Layer 7 of a small transformer language model trained on English Wikipedia (20 layers, counted from 0, width 96). Numbers have three digits each and are written without spaces.
Take only the direct path to the model's output, skipping the later layers: a vector added to the residual stream pushes a token's score in proportion to its dot product with that token's output vector.

Output vectors of the tokens that the questions are about. A number n stands for (n - 500) times 0.0037.
"acter": 631494543578396451597716384599469369608476498732665715522471445583682502641381559459490622481526450472610494641108437253531559437612505508478450666578479524510540280665732519629348445439498422360293555588582578433406362416367655463555155460602491360533321334394373390558609614709657253472
"vel": 383640484486398323433541553508613404530489197599429584454343476517782752341326630439528556322625568581666242610476474305593352522636311453482544561513423544380634391723594604472568640519385439547558251588428517615593452421491706379618503407611515486559590580386381394561488546544533448412
"ted": 148624427509353684223348716524627318570575244561647411413316514577623763650193454582660661584583500339713551543370414380452410392358428539597377578484534537562391480601598658531579550296671504296553596611425531423435436156297693441321546666738353471708353791423717487595504500600396414521
" than": 538523298516381528314454698424705194553315543748601558528335515562937468536504568231599527416384546562711541472569374457676635269307542583551550621590458649422306346754594672629612688267676362571474356352575581467356650557511584234601434584691304424456419671331353400415386499393417331630
" coach": 479393515306230485634605515449397272670484381650484409688614435455735791332549513488421516589572406386512601528364449331315510420429443553748609555539444564359675457436707648483609517468583432535523493515404780536424780174521546295436516748582583467468407374593437638500346417551297601376
"alf": 539332438424324472417575578439591582593383554562485480560717490622591513551326490420433486535611361394400462643528461559505640467659383453413732609502336470527375321552486520466429443455755340561545421304423516571651476418326596275426457512623390363638634475445591625673464623602505569540
"ll": 514415596653320527290675476574373441602488539472358508474451473575584507569506512555636391572676428578533575486410481328702573411641453384607376419512216567437414381726623624480525627502612781501432272453440420468466593404313696341525519341512547300591264506505664526593459656388587519482
"adu": 497464379312528589511840418570462484579222553475627641717507454448491669514205537365677564497443530301722663688503510448507330366372556568542500571489799552361693284503676468424516421360642413519598398548348484445556503436463667529620420565514476378634647366461462567470284434489471457270
"oard": 426706491412383547577657571412465458630438361494360451565642482582684484691739511408658559518416286494606575658515468295524534480549501293412509635512361480402440324704581521622405447363658599494480525235441495341358610402505640367439566565783784325567572344491578374498385509524460458355
"'t": 264535288403440240323852616229692329584629340624628554630501491601440448438506560523626574122690405486641536569679487285492646464261515666641366677620334609606541469760382580551309332647568497436523237506573842240458954352553770427305253438668371510603288310444197393535571888811202516487
"io": 527547514523662405316598601385494578414637574608637692491583490487464444550414619430326740522356439526610731585364525398487558458496644556557414615384580454653519417452603652500405455463529506527435576233483681212528546250400680542522300572442381540404357328481665436522468510521362459475
"°N": 450414510499414479460548459419531361718515552492578538660634451573638519448573659386677570544367580614595543658368421495574478523366559374419450469393407674464448317434441738417520455474518522471431555483565655361547456478298577425763479576535459299321469535514385548515355519622460399603
"he": 524508467589446530312403448698555425463309447438563457439546491529464677482341497470497598377369429511250419429541485563547424349324620510386306545523450458592599547534603374542397553609552494725649549372352567655743413509550646532596491511536483515647418573608549596519440481578465460446
"owever": 653505339534356322593551647416644437844206418527387612575625533716661491459486543506603360285606328399729477704745411439469725550262320805549529533630280526493487259500612525768295663514554391485215578283465438310821402277317742366488469614727487342630315414273492526471317617694436644438
"ength": 458385566305498456615597610526422601657642491558716495626233467632625553487491684509634624611579346371522737601332381396409574321637439466548611542615198444491472193562565462400402404535446307530368326469540475420558664433506629091645247483618367352583491543577520444531539705745526438551
"ently": 504189539603646397275562567473613281513522273301645390748467477673507652513447532409564709293276397523690509566650410414513391332332569654555462770761501553592484363658612529531753515533573428677350593320481501380410757437394731373171417346644307456463440350389508660547286501800518612496
"ely": 333614581494304369220493563680664299506406283518626376488494500457374568385251412385450522290388597556746391532560427498483650489425572787601466707584539556714425405774428555687528511600602526608523523491440609633542640370499841207212248599600224614506414374316537507542452665502307522720
"ane": 651723535419518506612538518477642319580472432595423400503563499594503665341523410366486752511553465503460389529335488401583644327477402491432520558445490496484455417374742637421611527524384613640395691551388412300484634593569679322583389759460326540421384533478364337536395462533384556649
" |\n\n": 477313254427364546448513568173426525603420541613697547416533505487601480569516510524439437476434616577438334631421397497354571477554748416442557484536494483628385465669411529426584525500443575566447590454518620614450661509452503411425425363403609420498500626432557526671449731506455630432
"′": 444642519482533641319626412310421357605476540533539667605472488679481496544585675361566527478392403465510531646357383525383453489555596332409549666531431596617573394492475687537503463602315595453493520611358664254470394642698554406493370428657569312248436380261477720485374540645645550416
"é": 540576501406540442366386580465573567461503581475605519536574519473589665503387594494434479525390469484609367541470531562496543418593582537558626475465531485442659603359506388566369459582501399387589365535260566358437710178561737481409476466437312555450594480506578473545472506524544613469
"ada": 523442528460502386471713370336610479507436414568558475380733513430450539481355696445528615500509466618593430588276494496514593413351517583499348774332684540402366452591577506410367545573578596461533386537452609435466509476421778568486450383442447449595515667254528512526396557709395541490
"ween": 246661413485028594436381520310824301636325659521665784591499527567674778618414439412594534495657415259657499639459464367503767528459197445766463526436357568474468380530490547446447523290692512282600441289594485284581472326236852517626481455672651297526384513551416367513444654674597612447
"ople": 457583535341544372424645311459613302582467429865679397558336434528528535459461580459640769599501431474528241560336445364574568518398416561510445619532394570269535405591505754750438477530375340419518581649496433401527415444483754621445213686547322531630521606374486645527266493691646329456
"her": 574547503480461473346360493529581373515322322507658449537377509477574876525404538503483723274588543628401220507481520515321659475421553614683324408548596499382365485435642503544197707621594620634556736327392613572453564346524674218513632499520443442713503327720405336443408558482447568539
"ament": 470612388305327664356601418699478502502594647560806544398451534446454512536480677187693574406444537352659576577649414340605570152566507626647705586554353493429292327429589802580300434420634160535387404474306790064544594572468721261495498481630328489623383215569402625444518633658532657569
"ruary": 373604610401285475541540530257386405562358419531561692482654491497703667700479853302738605600475575626763648698515475274602695356362293469548509676379292680504489239678718662541575577460533323362505285304442694261531506139435720348455463372406555282464542383256338651571451456772462557527
"t": 468470699532585412497618604637424398508620467417409419397441505487527420658362511439679382621634478465462494463395539390470437357352603638500602317314380479463423550429459387416605526438698550399508696715500548549473367496503617391530658463623450508700353681395728567529478516426337431536
" ==\n": 460423339460369533565495347363457557685245347658677470409447462637553451542522549363694528316533476432428443550358451510272524570289777619596706744488561645603598256520659650572449597456462615254455598360452603401649231527516635380453382317521502516407506530509713394575440615506539664517
"pe": 604578474435385612300625523480516312523259455849506678535290489517590550332411755523510436308556498450592351515158485399613333582453356443282332521382271588520517498613690618613482390430687367455474446403404486712621559554526721573654328542602721545550509443621641551591475541569379509350

Output weights of attention head 1. The head adds the sum of these rows, row i times number i of z. A number n stands for (n - 500) times 0.00054.
o0: 678279316530568516463334455388819480671534300338431288369550430471481637365356501541512320596159350680433533635589486248625390352470523482496163793568775371824574389560422409638518544573251722449329500448671578783529673475262693511472391518354394505273767706357703421648590512574611599502
o1: 436396644412552538597656333414545375579567296597408762506333442540629559436558559432599562372554497649593520511451447318567433464573625573538592608469553689657338373439545482420287314799439542341389514657784586440434358847477459351444375426614592333257439564385512305496454425812663523508
o2: 397516544515515582462561604685409417396606532589575467516551450441591498413581309502537620448752434530494412294332482528499439656467334573591343320353243463465512492643476484316540422469579583369685444468325521583286372743645374561414566480520436576675505466751439555515389609836285568575
o3: 530519443300488533599406323549569314372512289391243500545469479520298478432745646580639347370625449421525353756622458272495478648480409451552697423443450567662593649502787383510393466566618557489756650531516317460544730569291488588644402315623673504592487463473399497584625398355600187505
o4: 327550414704394527445432543400303551330334765476699480521692534586475432561413417456469685494382559425592517330417700546295719477446633553530658478615629358473587541400374639440677474451514438444690582385735589231500328505540445347386606517521384369495543365538500770314494543470422416436
o5: 638471392403643600475501439460697584664490324467434406499581552384417679392367648586512398331566500529336443557513378473588347259668584505579371780464571462642626482665690606660507561544183857504491311353392465827292490410545563428468446441353369470259669624565572373457655520467461633656
o6: 536372470493415508210574510462533634336577380638538408549578657412707297472467612504562331331503513572556559502571448618351380338367526221433539567483560270580430775666398387765478756368458539573422600490689640402432497487470610562426530551496455592373510482588491496528531681536249426611
o7: 496478518676508297453267576350691498339519366506605293467586527418556457465415355477582428420230346660515479525544653481460759254537587417703390634591747410606669413480499468621573428659287753448584410409514690651239565589445525470442390662511233526262558679535586469388409707581564511415
o8: 579371506453545524544292658429526608317455434451508390374717606656575321444459431462577523419585476570446424614435476494594383517416557484402231655534570354518533437699405486663396767471442378370526522328583669628568699408488446565582532643595332587354764603355496537395359493485522411501
o9: 529469273556404382457526396487759442338427531296495299503578410443505405476511234407566321606180401582439357272639563333483616429494381641641293402473623655742331380651653527613546656485537359568455557313474326700462660348411609542718498470509572681551705436753438459487587489474523609689
o10: 503325420585313586487455488466576374758609532381351527508370468342469615634649701297513632470502558653452618401585408536553379361524554392580416518601469735466431598513662407208558628531328641660361628395483368519542655334675636467643503514318694460566550445485284356491503607613282413754
o11: 308518633602390504701654648397377484597593674408494734622654673553392588584384568543488617448805521370664664364578547828530480482624764522440830405480355625231517577283730614413557551537499195556463498409462448342501494167684248208422522571532559519456293324454492454432565357285438362561
o12: 513482570532733408323338502325531422561562264606594365408533419554477560540579320522547378510394429562346458573468432363545412542378520575426408715558609344550468598600494397678503476511471666465580449556366557630493576632552644340341520500514377494381604739547576401726344494608370531546
o13: 572516519468411617410454501501572572744630534638637470561394586339798408476395522476541386381548320708627434537483507520644494553587400427460335629494263667410529505715439421714358452494287695553136397581662593603398537640518452625535389500407493552471590492440404469410360412705437502286
o14: 441412650481366430590442573522599449360432735269492556528520499730392443449545524435420511563348584418533605388485540545373540399547608271489471505508647463493486516381472539376415566643590353351541479351320651482600636345358559611510590571289442370446552604442749581492589587466418568696
o15: 360376657699369330456542402338417595595391741467641622662383563588556425599256528610341552685209575267673657390566693663418658445325674573518704383478536301463636543217416543467519326398681375606429571513449547340526366418482484521274589552506470657552206305386670672795414493567400487418
o16: 423442552712459435535504603429522573284599829318520475480446629490697336470318421670532610506215422196712511495751622514656743496621380549559649449446551445509530493399416613579670580519500392415431486329679567537294510439397351646371417436607454730526452375408438686373459453582372450310
o17: 316589580401371458499620502597419597752519379747506628641426466558586449434552575534595524435792501458621400557495481379599532536565457345471549423360215647238522388558596527492294303349630401626676529537499309543567425616515343512590474439585600471559443361671333553576458316298740333379
o18: 488303428359376567472584538572547518688483525401554574684473393634646405383581727329654512471529417682616536441431428544400346426198563405453498471413547497731246371540418579432434531440668479380550651345746399268570409634493683468600474354531591378519580375418565542677411693490440401481
o19: 419467417545365547288392577576455392457567471392444425486774491505663419388595317583589400498624467578570438311398439334395606401448440402481384540395545319692681486755347360477325454520530621626503466618652688589421370679523506623482663430332371544470741435619473511607502624898447446618
o20: 543498297469495523478505569569595569689264552453589360404562566428403583468469601589367586603641522497228566587324471497493353464310409636499396503521672498571524347609446650572607677193570572379521531346604395615513547333362557423461511492410493424538730522381611552600398408267405609558
o21: 452499473418540434522554338492463502574397497525611420385462566464433511645529531504403487553392531501398530676506461493376534631523558640494587518561522553451483195459440616640550454453472484502527448580681547420544495387239515441530392619671543520358450609430592612344518272392524529305
o22: 696414325407593509347658378422734362543472382538497261434400584452444500522668624559481328616258470661472584764544406477335425400376447446470642654559702307684301538610295521748523537347624518587342413648768473346631553433175768467399458483510576373382525600373534546586546475557396624493
o23: 338376674488471313616633502413420527522454495495565665584488642759607477502471753511445691522444531308747573466399560543393497558469646607491724510479557516565487232532337648624449403369632224304637451452743733320482267437362289368240455550755496621309371392366614627556455382454442534410
o24: 665590442468475519471618627642396606516546606742609605595393629510746245488438472483379468429546490411576485609499466570476504677388293320250565455501437516419347406562110623711531627207685569504349440603642668353527429613608513652487469462649466562712436449442330636152319464531323436264
o25: 462518507493487595473488373472586489442433590500459450501547344658204680518665749279365520446532344606398493405230470388383481247582782540615482491540679310556730426521521533333512288394443640411714521395331302474590398472585466401467653674496330216275641535523775563726436769522585730593
o26: 618605333400550405297660436516487451570387480577553303557487446492551392385465406449481425371330519615551401778571504529594362525458443432501399443509540590666297484554365585705558660384557565517488714380614505625382708526612692249533351233794765593512595432373433501571491493212438490380
o27: 434660506391468583468343443453433706378517404488380634597617579589585463440482601518477319395661587382538516488534466486485587579473596545439490581360385524241644616678733474663257435495508336490680517422441326638427492529512346632512654489303292577393539623573569489445501366335742419560
o28: 655498317460327451448696436532551481760502458655746292714460618432729313680492442368508487372497276612646425538448561557389651509530417358646503456441434562616404336557411542653608478339439731728322517432632653315396482519569622372544323490672542590445505340553301656395488507531418430311
o29: 607176476494529418372653658473555611630597412470440394435482471396713456326475395600502548483434581545508585429555269562652391343279498442519309491434617381679254377577275512520519553418727587513586472411621596627278450669526536414478613362480319535455578656506484590719405641731336568687
o30: 503632540526381481649334394494525423359435452386429629558651632406298488557522400605572400461658402544373232534535530461586545664636571470539531305448443595400683716401747382509493608673347607550313528629301504646467867350653480670609357512503484421476477437415567356355530385331489427598
o31: 634620542474425497613356579614532553931537662471596491473281380530408493446632470496469524416654346454358557410522389427624548731728404381491319469425401535262533331459498569351649407246427628732488473419278414527579537255595474647568555686241352384540612629594538494706449482410450517481
o32: 399541454457453614584380416502302487678456590637689450591635444480360622500496482455445489428499447518450370493481682574238569687756644704632664429493371763433519547410659636495591630514388516501567556550549375508451498458583431264428428343617680483370403368441449456458500389350636484321
o33: 510423759581511501565512642614494534638540682431391594464381470595564475397564463388498571492406616500539625336523502565500407491520571246310462437499502501440400541381395457367470561579454439443281596594493739486606527567592605606531530511398491487652501460398539422422425673619254447621
o34: 405539555477647370350455515666512526651409532551603618491381511398475599499459371627479446535512528617544359528489487461570516480546402381455450552607435537425415513542353532493451463594520483353481379676532629428516451714464604496478421435530510463664429595405541612435449380593531476421
o35: 478410361569300472458458449392499502662562446498465418568543575450661460685407525517658360487338426655683510760727526506570467589422536475432492490586399553516548554527523356657478496530406503701397661509819438579449635433428493489583313508618603641511461352331374479572490241371617179256
o36: 468636488434545525384729393697492511514339436492475539522422482370481559215426342549435653609740674414240453261490419647543342466279354479510248518401502475517337463581528596390531631476617415530504585619538414551583339562709690427674666232418491524758498537581631603450537541378357533705
o37: 448416588551560497473608485407722459420447563354483455367319406522629457458520535457429688512364600445423674515485443465494524278352730435436609521484782337575442225394274647528572407541571489438466461519751528419600367679375619552476603534530371324365597810463590592572374568738407604477
o38: 458389572583614701507422540519378434334513402589545357574594391528303611581508290447477589510574480511508386388387425452408394688473487769521660537657449561414603628488406499328728366617440468415820350519503407585447288735773251461463562340628468472419502427776520362571418466646446611531
o39: 616594684579690540548378441382507462130546568482435427298529459628316550537577454453380582526362571354451434462450430328452438557622692777407713549654576484554676591426466479488643341791439536312574352649596568524561428669420399585369519523556414481359481589512571341425413510679522575494
o40: 420543477480576555466645432385272765621558578709662552634510504498520469696545597324359419302439511541636503500545565748422512595505632572295722428534341535139545530435577453573660453320435412522572635473537390419512502411746411378399486546624664459522339427566507527398449451219602483261
o41: 414514685439520427673681503697487344688356539450538572639496446601557455315521241414576600551671413500368346547443471499533595562265313531554405329317607520681286129532522697334417381425646621426619492547490531514465418640699465578664541408553495357604470452453561548491367585473606506504
o42: 369637562567471465502429432412454572452622608647454591529547602522509635781452613300476432388401522649735476420575514569427583260812801510456504677647391522232803437346613449382409355777213415532405406603516563429511527419432478485592397753406517461274471478483496406307637415558650503362
o43: 744313604546624361767340456467357609510671574613689311616609281552364333532610506401443303584458136458482709397527452369596666791519488476589458471564603409470583580285328399419784453411418633730470440187334391541586591512712390418540589650629264554340447539641587491564420666146541497371
o44: 424459439448622438506798471542475426400649514481508551403395606449673393446453218449535472398502456640690479447668571619691578454701347435459527463453487501466305330555542530558445393529512266521353559620528709409453490411572508476553434604676580615533391486460410503252661485478676484333
o45: 332499415459320617599437743493383466664551657337280637531592476579391632521475516493585614394740573503521688304428481619548502652641467574505450425483330603360594636493560481134431519477585212547628591375456404464432533325655297462641490506299461509696467310469422434676527506517564375642
o46: 144704667574479416519670360476366482431423640512612747561487680647363575519375380507562506497496480349551284581616606420660510566669628588511546575468414602291579367419711576487345395524501321282656466500338533595561448432682442475601417532648597618587387438419516573436506199345721431283
o47: 514423435410273484707372607434622522852679483339432528586483524522519590440371758519537308502532322460655568623714407431648473606625517482643394508375360568625474435532547624541477615398474624701474365065494333596523720266414452431628348461431486628297578516449385536729577500293552420458
o48: 550643436505535586642486496540490596503338628470571652485358624385545453683499614441413586481516666395529554637514506481572540450424420552409549634491359509306394399577516546497462435475648394510608425360407313390515295377466433605524479698483438499619479545472463715385425453419615457361
o49: 720545504462655567582388506513502621149542612381370449374636496331191627496581526556389388485515600442262534392514406679601430545585593627479606437571536496501654770550617311329618621638361497330466524465325533623459696288565380640424465711437436485528447494452708252303447674519534703619
o50: 542421469488542509632422627464510523689594603400603480697665453614446375510417565415502459483510351416612481470521437472656563661532542540443371532358406544341719505392574529490643468430521545622622501205329338605562704342493315585535497480427527538429548533510527519598477457214560442457
o51: 389611559505506520470446500389372603437437591417483575534665376605360624328434518598480609551608659238525649373490423504593469523498711654597562575420468400317642512485600529345549424389626363472775506402348255682516410383616387402483719395318341460529519551603621510767583534277515558678
o52: 284606591459376634601646521525310390422524620574621686509373640543414529638530412529476547386742384401536452561487612622516447584588460626504757345471265548365440525493632481593407506408629357422495478541480437350538379435706353439573410630703652537583331299368428526436466356485655425257
o53: 578419443503478641725352562453476523520385532602643395425392604504561518632488569462563547383495339484543639558408602503396486437639626628612546637564557327561495546460345557559504549481340436525360496474671542294613400385452527341495379612563492468244661342309514550424455582591611438439
o54: 561558372500531383483574500508505411145343418458511336293507500417472458370455315582509477526325555386352389705572578548621509418425509484698403485523624336760420536473537491645537639518631657523465463385304537637458577537517611363573492467617416561605486570546486608476580537438331542582
o55: 275603513561524464430635454469566386431620395661444574468370684359707524538262413638588414418664348596504454682704509454526522459684457510501603539354437513534505426571511574785374644604311387586256382748770508574372402611429458463545372584647458670289436495426385416210613311562639446369
o56: 437596337406362615724558404441394510363423569454556572706537533501375582609402743448470672599654541324524595538415562709334663436344570647724807394469542522496457494368733691511521405450792304597687415281484317204410343250429323407597568522370529510481347292520515643515629480278703509493
o57: 594389524532520512442443538351714465478396601416482410450672504418335530491402450398407435601384439666319575427420552536436510330535783446619347488600800383547630497379384539458433586586330509550320542489576602570549639411485653453627581547428385334381604612435648492386542631518470671619
o58: 544438621433352466550423334474544583439505377417465597601435529547573423536406971633512596565530435401577595665463450343459535486498446354377700660586522377540691544488333596513463424487346530604374554529724526462556440512308530691588553471466406529245365565426563529597614472345414347429
o59: 458516470494235393475606468434593505744407666355433594518494620477555464573405489404497492412328448669595524460629486447544625289599783479535403490491563617558499290446583524435315489586430467650358585434645679439445673248359588505650377640406528534470573430355471599436646371580573479572
o60: 400535417438280521534349499516448561458267616390503555593722608507421464783379663510525463523456476451547529500455491338490603307506760505468589542528538502416769531354512453401439612508399441601561482365577453486699698327215468457655374642467519431395723293458568649392599321353466490575
o61: 379616508458400439599581443526481398225663524439340604410519547542656334527614426437663526375605497419483581579656348434597549491457520503458548332345570679626362488414625465549454631595574484538371519494540445613430795544463491568685362588585673593480494478586263340277561374613429465575
o62: 643401531395663689629566327343547315427499416494228580478399378523524536436414798355505654365561413466492635600391388570502394472427674556582455670461644380603552534437537606323505522586430529642471542549397389516585382367686406336582553491477524385391443611358614408474616619552450577567
o63: 473240550441382664477346625346419422520784310649445588631584448585498519544686704400524436300600404688606559484512507497299425680595510424482676520540284528395467715656568264400375411517382370661617530545711553449668417644581397395508529615488444401330449523623370347500525557644550298473

Each question shows a token from some text and the vector z that the head gathered there. A number n stands for (n - 500) times 0.0027.

" ch": 482679438505409513494495560400515481551637403366351661595405528580499507574492588547509519471534561486591547440542405437605439613423516407578558530302444412574584457601391459454553504531449552
Which of these tokens does it push up most? "acter"

"ro": 434584491473546487493529462383520545482579453522526533570435463494516520528500571437593480448473572538516546438536544507582530566521448484457502525419486455475594453516482503537498506437546540
Which of these tokens does it push up most? "′"

"|": 171481719379807298371313367250215745679163373782438626447438586575523780416815421566185635250329710299609326702639975732755600277517381478653176510377411875718412480443761397336169284141580538
Which two tokens does it push up most, strongest first? "t", " ==\n"

" P": 562490524361429696574662517431676531562728409501506392458576447387442430475566564517710569521570482507494607457491435418495446587463487488536667482427510386603551516549419471488624401556559545
Which two tokens does it push up most, strongest first? "'t", " than"

"g": 418459496448541516574499540390602538508660423519518516582535576451491444659354591456720572494505482531518606507511441289532493415440432517409568502290471407529560541515488462538508543529543538
Which of these tokens does it push down most? "é"

" H": 570494508423502621426539494440582595532497505477514438481483555451454519418566475451501563487569521522490461492517495456496518526490490553484580490501561524479514452458519518457543493447552492
Which of these tokens does it push down most? "ople"

" South": 433613459577422579516458498446588522536529465328360627572576473483447454527541557455576524565548590504479435545476560392502593515513492477529570351358468453504512454570396563493505520511554650
Which of these tokens does it push up most? "vel"

" the": 399510451574484487485400392492469456557470487490483654523426434538500505631490631496574559437509563422548476460469575411648539450531481431609551505223541523520376523488444396461422526455456535
Which two tokens does it push up most, strongest first? "pe", "oard"

" of": 448463426441507537584511514375565581459595525661584488530488459407459508598468603455730530615534507584462608440498446367593544480552482444527616494409481435584595574467478499584561553507530532
Which of these tokens does it push up most? "owever"

"26": 631528548533515552484510489442491362524491513423432538585554537452502454443624540504416631391484491526558453573563549524468463470426473544429446450476499538415471474406473528482506500396513526
Which of these tokens does it push up most? "ada"

" R": 499503503424513557473484481522593579521472563496450502567468566452462494411575526487426579480583537561454395542510511468506502480444440576459510482509520605447502468376520553419569523425495487
Which of these tokens does it push up most? "her"

" ind": 466561483534411538500471505469538513536527471376381615562591491468487423512434478540459556559479545495520451601481501390461566530453505467462521441378444502453464459574454564477523517544506607
Which two tokens does it push up most, strongest first? "vel", "pe"

"i": 531499461294638500486518528480489574486487620582544381552464532525528580492611485445512557372506552529515385479604468537548469537511550473460469551516516504519629486420577583432582521377522460
Which of these tokens does it push up most? "io"

"s": 460497490422533454463468544476535545487554498538491494568457560517509527558518513399639480510591483535502531472514487438538587462512496530520544539443513419580617474448485512453580542466524496
Which of these tokens does it push up most? "owever"

"m": 445485474492519503508494441481533518524494490585522536532471477485478499540499549449601559488535529489493521461493522421585525477551447476507556514360515507488489532435493477487498534430483508
Which of these tokens does it push down most? "ada"

" pol": 503537571415534512477466491525496471539501506542529582501562537502544561520462360525471658365483459492568446565587454421435550464364476487444488595280416552430505490521531473463570527472498480
Which of these tokens does it push up most? "ted"

":": 580496466393518642621639551370541570454688494538528414500597454386455401449608565483694508659545614521484607414463418385513383588586475474463667390533508391585747528577482651531571527424520537
Which of these tokens does it push down most? "t"

" —": 523493504459513505464486483453522547506504495543484513522501568472492507454537520484461586473562530518497499485501497458497492471475458574465504493453518556474496455457522542473557509391471499
Which of these tokens does it push up most? "alf"

" organ": 521546546480465462521544550489457405586588424432448622579527511493510442524430561545526605438488504486544568526541496450536533493535464428459525525321496460440507491504425463531482453469410569
Which of these tokens does it push down most? "é"

" ": 530454602429514564523440474567585457530532502521539534515503575462497454525374497489565686377553433553521473615480438329411563376414465539444538574294512554394436543457501474475597513473450439
Which of these tokens does it push down most? "′"

"an": 470499461399529476485526588474528552537555496574495452568458535518493536568533530398689502528600489512489550423510500446548564463573502474542548555418516402613686517440463513444584537458531502
Which two tokens does it push up most, strongest first? "owever", " than"

"le": 519474484328614504452499518520524581500459600563522428550421562502498552445609469474453560404532560524481372491552484515562484514508501519473493557546544564504594485355613569375570526379491456
Which of these tokens does it push up most? "io"

" hel": 514472557433523493476441554536494518548507485503487522527523585486533518515431446489471596434486481500559472586522434383476560391393526528463477542357452522507509512510524507413544500473480479
Which two tokens does it push up most, strongest first? "ted", " than"

"ague": 497522488420522510474470472521522538491466532495460510595501582472521547489578576448502585441569550542431409500513492456526516450489477529413466490442502567420516453405505566461541507407466487
Which of these tokens does it push down most? "vel"

"==": 513671629389591696470515247192422570480636431808608473529376501604514640364637577383659510430473709567573495499657559595584490595529415342544460374333549498481707437547502551702493425309714322
Which of these tokens does it push up most? "′"

" wh": 460523690437533537531566502479531474591567433469555513490594576519468516466495579479627655492593541434503454550540527403490574410448546504536501435334513537504510506527440465437512388498508517
Which two tokens does it push up most, strongest first? "'t", " than"

"O": 436603539343501600513539405332530615453646470673547441533465480503485554514582503428696557505583548560495491474603457469582557567526508470513531474417522435570652443530496566537591435437640425
Which of these tokens does it push up most? "′"

" who": 460448492473551443423394573494510523458473527457411528607498648529518504512573487454527488454567455479486485565530492415491621441430437623500537553461514509526540469401574535440545609431547489
Which of these tokens does it push down most? "'t"

" M": 471513496431510546502487467490596571499507524514466506562525553456471514473564547459502573469576545568450429536531501455497493481434449551463506456430480561471520467442475545477569511440508518
Which of these tokens does it push down most? "ople"

"ch": 454531495447447543482558491454600572535566465499467524504477561451453500488605524457526520548669565545469448485542495455527530472491441548485543453477472501544588448514416506479515434435520539
Which two tokens does it push up most, strongest first? "ength", "ane"

"R": 338460504367576481591622522428630628514615527614507486561514494410390475553544545444683523573645567561418477463537518424561491474579369533446529438430511491542621476402480530496521491466509572
Which of these tokens does it push up most? " coach"

" rec": 493563545484486481443459447404482525501573497589523548576470526519498520520503474476519533496567434547556516477586468465537570522494482496497512497398551463487477401486451520528542544483497448
Which of these tokens does it push down most? "her"

"2": 376493582468582467515461481407513537489613496554493551669484511458507505604600445544596465454594369531516485556604482430571552535464430515474483622270562515568529424437560482592523597532540466
Which of these tokens does it push down most? "ely"

" |": 525457580404568519465467482389484526544493475585499495471518562473508484456612500477451616439528551502572483566557542491508493466467456503499479493431482564532545505490527546431514467330512476
Which two tokens does it push up most, strongest first? "ted", " ==\n"

"3": 428560476481548419445426442542512401484490528461416587600464524560517467577522589466534522400473513504531479529551506460565501546447497459524416578280481482492487505424500507440521572501478449
Which of these tokens does it push up most? "ament"

"==\n": 485597583425494629489472394267511624461677437665538516518356509558495575481541523472624459472545594568540527484553453480615497606469483420562494489345580437598593410563523521595565463422596415
Which two tokens does it push up most, strongest first? "′", "acter"

" St": 455498490401508499499522482492605555532531528544460497566486567464496530487606528441507556479634555560470434489538512470530516477480405542433502491443487535473546434406452533481544487379487524
Which of these tokens does it push down most? "vel"

" n": 490451501407541506509462540495536530513541552508484522570480603477502502520474526511497557426558467550509471538519413370535510485387481546444500557395526539412480476399519518475557556405496473
Which of these tokens does it push down most? "′"

" appear": 530487550426538475458409596497478534529499527480449533559501596499546535481472422493444578407485477508558470591535417394479571420379523555446474559385457537513537488477552527399556532446505496
Which of these tokens does it push up most? "ted"

"ef": 458501498431565442471460523488486550515521485532501498572475552527526553565456526439599538464529513490508537472471541455532549459513468548494517539408531476521544462449536500435549534445483516
Which of these tokens does it push up most? "owever"